Layer 4 of a small transformer language model trained on English Wikipedia (10 layers, counted from 0, width 64).
A neuron's activation on a vector x is SiLU(gate . x) times (in . x), where the dot is the dot product.
The model reads these tokens: "at" " S" "um" "g" "ay" "it" ") |" "\n" "| " "29" " | F" "W" " | A"

The vector x that enters this layer's MLP at each token. A number n stands for (n - 500) times 0.0027.
0 "at": 519 467 662 287 879 641 411 468 583 494 360 764 348 653 272 423 593 526 419 456 524 532 302 645 412 479 488 591 505 747 516 426 292 483 525 455 519 494 662 489 464 628 407 433 466 474 703 471 350 386 646 559 188 486 652 640 416 547 350 437 589 371 431 371
1 " S": 464 532 456 441 899 466 524 401 529 584 499 424 640 573 461 504 557 480 497 481 373 646 399 577 357 389 488 379 155 463 636 521 425 461 610 555 494 611 389 480 389 336 540 626 632 345 529 454 446 355 374 290 599 752 323 625 326 400 724 522 219 554 511 552
2 "um": 549 509 464 373 633 467 494 399 441 482 486 425 446 703 288 649 410 503 330 594 253 492 411 559 415 605 302 524 601 356 634 354 445 717 468 613 443 476 272 359 548 143 781 423 582 381 337 550 399 450 394 275 485 706 564 603 431 659 275 555 359 393 577 277
3 "g": 325 477 800 337 662 437 452 458 548 528 372 515 530 455 519 825 525 350 474 477 530 380 651 552 394 698 473 395 359 611 870 453 307 636 425 592 513 429 465 621 572 470 612 697 483 408 416 287 402 326 427 350 285 646 776 693 430 482 584 418 504 472 339 311
4 "ay": 372 531 612 376 819 639 595 494 417 496 457 544 402 690 399 618 423 602 489 396 590 307 501 535 486 565 574 405 542 726 484 515 390 583 280 492 482 543 404 280 626 323 510 686 610 547 537 426 486 329 471 251 197 515 324 514 476 390 354 479 563 567 525 151
5 "it": 480 459 334 366 729 530 429 191 589 616 379 780 392 671 446 537 535 396 509 479 588 276 368 563 330 571 518 427 324 795 571 395 312 426 222 513 573 475 439 425 475 560 428 463 541 617 732 544 329 466 495 500 286 500 705 511 373 510 358 348 564 611 467 543
6 ") |": 503 559 388 603 485 490 459 389 529 283 350 511 582 549 593 576 596 353 257 419 586 374 454 475 464 439 633 510 479 635 496 514 563 523 523 625 504 498 710 233 481 520 287 553 333 637 631 371 408 483 606 470 581 548 518 667 136 610 722 596 625 788 350 606
7 "\n": 524 547 540 728 482 577 583 393 671 342 395 393 509 540 400 575 580 404 484 428 449 531 472 347 659 566 390 555 388 345 494 525 379 502 511 614 423 472 299 543 464 592 331 523 513 515 521 388 525 514 340 426 483 459 464 585 21 555 415 543 380 615 645 583
8 "| ": 553 564 387 674 328 489 891 460 643 385 303 546 318 476 585 544 415 249 350 467 335 561 465 489 410 402 602 512 512 421 326 452 364 484 429 559 465 494 310 245 638 355 497 561 395 444 455 777 515 370 334 361 588 595 539 396 188 435 591 313 515 572 431 373
9 "29": 611 251 592 628 553 605 483 430 635 438 464 301 453 517 539 445 517 239 542 443 202 500 420 747 356 410 455 528 290 183 298 554 347 475 375 566 498 586 285 268 500 492 263 648 489 445 544 831 495 598 459 394 324 542 613 549 507 393 531 522 652 599 579 308
10 " | F": 538 446 499 440 687 384 581 467 606 329 550 370 656 483 687 344 414 388 531 387 328 649 466 445 193 347 360 582 343 520 509 590 440 588 653 602 458 288 436 367 623 429 370 603 424 443 632 442 444 493 432 416 506 638 411 524 273 473 812 560 324 554 488 581
11 "W": 406 434 615 647 448 328 469 602 638 486 622 352 722 394 627 774 515 411 563 490 669 479 582 477 247 303 483 287 528 438 470 440 269 589 373 765 381 779 361 546 606 300 596 505 354 528 245 589 631 454 404 386 447 768 452 530 419 404 447 618 362 689 583 568
12 " | A": 437 465 422 729 840 428 552 535 510 493 425 573 714 492 498 321 465 321 544 575 552 596 352 561 342 385 436 559 288 329 496 509 523 416 494 625 381 586 398 422 501 501 363 487 464 491 624 418 534 430 385 246 466 495 351 404 170 485 738 499 313 534 517 535

Each question shows the input weights of one neuron of the MLP. A number n stands for (n - 500) times 0.0016.

n175 gate: 521 473 605 452 386 452 265 627 385 737 635 460 541 783 318 615 574 361 699 571 540 403 444 575 401 569 578 417 610 715 388 344 644 463 486 762 418 350 390 598 438 399 573 343 489 599 445 468 609 340 339 459 490 592 524 612 527 428 458 520 510 403 469 468
n175 in: 476 376 730 467 505 591 481 497 542 544 547 519 644 611 553 635 491 334 464 619 400 447 518 296 466 593 592 535 485 330 351 469 547 394 462 512 536 428 476 338 551 552 540 603 452 533 210 607 566 433 448 541 503 598 611 586 474 485 408 506 686 239 536 515
Its three highest activations, in order, are on tokens 2 "um", 11 "W", 3 "g"

n39 gate: 599 535 589 646 285 356 573 500 363 564 414 661 529 383 485 446 575 522 456 402 355 543 451 789 510 737 601 553 650 439 336 368 639 561 500 423 525 576 632 664 523 577 669 538 539 402 536 590 606 722 377 464 709 413 661 601 551 689 388 510 335 627 533 765
n39 in: 513 457 676 547 673 341 308 423 347 427 383 348 519 339 435 484 653 551 510 484 543 577 561 512 584 487 584 451 519 626 760 497 687 571 721 509 456 520 557 500 503 468 527 572 419 437 400 606 524 412 561 525 538 491 550 363 240 612 552 662 509 460 660 439
It fires most on token 5 "it"

n250 gate: 589 623 652 375 436 556 544 584 624 583 568 506 262 341 468 599 622 419 503 593 546 394 611 547 402 511 511 524 486 685 407 589 582 598 283 559 376 526 478 667 386 508 473 607 604 525 511 449 361 373 559 478 406 481 542 508 532 445 429 571 453 575 497 472
n250 in: 565 450 516 487 417 500 397 342 351 428 449 492 425 389 612 443 375 461 401 365 495 497 405 327 505 695 513 470 420 477 542 497 490 492 459 472 589 621 588 421 440 535 594 452 453 352 464 621 473 570 482 571 370 610 531 630 627 561 362 554 599 555 490 463
It fires most on token 12 " | A"

n50 gate: 407 509 557 390 593 551 456 529 349 326 658 353 494 413 640 666 523 536 530 609 481 439 546 568 703 515 530 517 509 395 615 401 553 500 471 539 627 572 371 351 412 596 526 711 510 491 449 500 353 492 457 568 651 731 509 429 636 512 534 443 626 373 512 686
n50 in: 384 414 465 668 566 544 618 560 588 616 480 460 434 397 457 527 468 588 453 381 444 644 644 480 532 719 548 554 495 460 412 658 448 510 477 402 553 404 649 620 524 465 618 386 445 462 576 419 485 505 575 555 596 414 538 561 516 520 480 624 490 413 666 503
Its three highest activations, in order, are on tokens 5 "it", 12 " | A", 8 "| "

n84 gate: 465 369 416 566 174 437 562 575 370 588 428 368 503 580 638 445 605 496 458 448 438 524 393 428 577 636 366 439 490 462 468 561 600 544 531 336 521 544 605 535 588 538 544 670 615 659 451 618 843 646 270 692 702 614 354 497 524 566 479 632 579 436 627 600
n84 in: 443 445 494 426 651 523 503 494 463 572 628 649 299 477 382 387 318 546 566 514 568 525 459 343 565 401 587 544 511 558 462 573 568 522 595 534 570 423 494 543 446 565 467 376 406 337 551 390 558 495 722 419 548 334 545 424 637 525 716 352 553 467 503 454
On which two tokens does it fire most, strongest first? 2 "um", 3 "g"

n81 gate: 440 311 450 472 445 535 600 654 331 644 692 785 525 551 530 341 408 519 359 650 563 522 342 578 642 509 484 561 550 651 519 253 424 565 519 506 534 382 370 416 467 393 573 595 658 403 409 464 494 415 455 665 506 434 418 659 572 538 539 380 414 482 394 481
n81 in: 594 423 563 486 528 406 540 572 494 662 605 483 568 511 463 440 489 472 445 611 500 489 632 570 581 585 470 693 626 481 517 480 411 521 389 393 603 278 481 631 491 560 590 523 605 383 565 506 600 671 506 489 564 432 478 622 459 386 567 651 387 423 483 268
On which two tokens does it fire most, strongest first? 6 ") |", 11 "W"

n244 gate: 538 341 681 485 317 724 528 478 663 608 515 287 439 381 325 648 526 431 415 527 320 694 441 538 471 622 367 304 485 429 617 496 720 477 375 354 458 388 465 403 653 518 651 512 627 397 332 289 467 679 403 481 830 557 653 277 500 489 678 424 514 537 543 590
n244 in: 421 398 579 413 539 709 449 617 558 453 432 478 536 509 569 626 265 503 576 348 330 568 509 649 506 290 622 520 581 361 512 453 508 524 345 551 452 428 430 506 487 417 570 275 638 557 464 331 488 469 310 509 336 614 608 545 495 473 508 374 500 378 442 617
Its three highest activations, in order, are on tokens 2 "um", 3 "g", 6 ") |"

n192 gate: 462 399 491 479 492 420 522 545 457 634 698 275 408 761 439 645 369 386 504 500 557 627 379 430 492 789 355 593 475 298 752 448 792 504 392 567 546 496 293 534 460 762 322 426 518 450 136 586 484 680 479 471 653 504 458 425 563 208 448 791 476 480 385 689
n192 in: 642 525 528 454 461 341 327 471 640 503 461 555 198 451 326 497 513 440 613 471 297 500 362 435 516 507 357 411 500 458 430 561 634 729 536 520 409 459 563 661 458 497 440 442 609 761 588 487 544 365 577 510 558 624 631 529 333 497 269 466 651 500 623 450
On which two tokens does it fire most, strongest first? 2 "um", 7 "\n"

n98 gate: 544 386 334 256 554 552 492 573 348 844 636 686 539 456 685 277 469 659 652 660 335 492 439 461 610 331 594 492 512 477 544 480 266 543 543 448 570 541 476 436 550 703 492 496 555 441 657 702 588 412 380 779 489 433 528 406 493 535 407 361 708 737 260 665
n98 in: 524 367 431 270 462 313 663 540 786 317 497 482 424 683 547 457 450 458 643 347 457 399 690 585 724 531 480 354 610 534 514 315 494 497 633 348 459 493 472 342 620 465 507 404 375 582 377 609 480 497 647 480 632 538 795 500 503 456 539 526 354 603 531 426
Its three highest activations, in order, are on tokens 12 " | A", 1 " S", 7 "\n"

n145 gate: 507 418 469 523 464 451 329 449 678 636 529 271 552 644 260 691 430 605 576 561 422 579 420 381 590 604 523 440 363 637 692 547 612 656 330 415 432 473 533 629 490 566 459 490 292 584 516 613 676 461 371 497 418 619 503 545 394 494 500 485 592 689 470 290
n145 in: 517 560 361 402 637 474 518 470 443 516 619 559 517 438 459 379 560 568 577 603 423 374 549 372 497 559 519 440 511 646 440 433 453 475 544 517 372 368 443 411 527 451 595 310 302 620 635 460 454 574 574 378 418 366 233 533 483 670 614 409 431 527 469 595
It fires most on token 5 "it"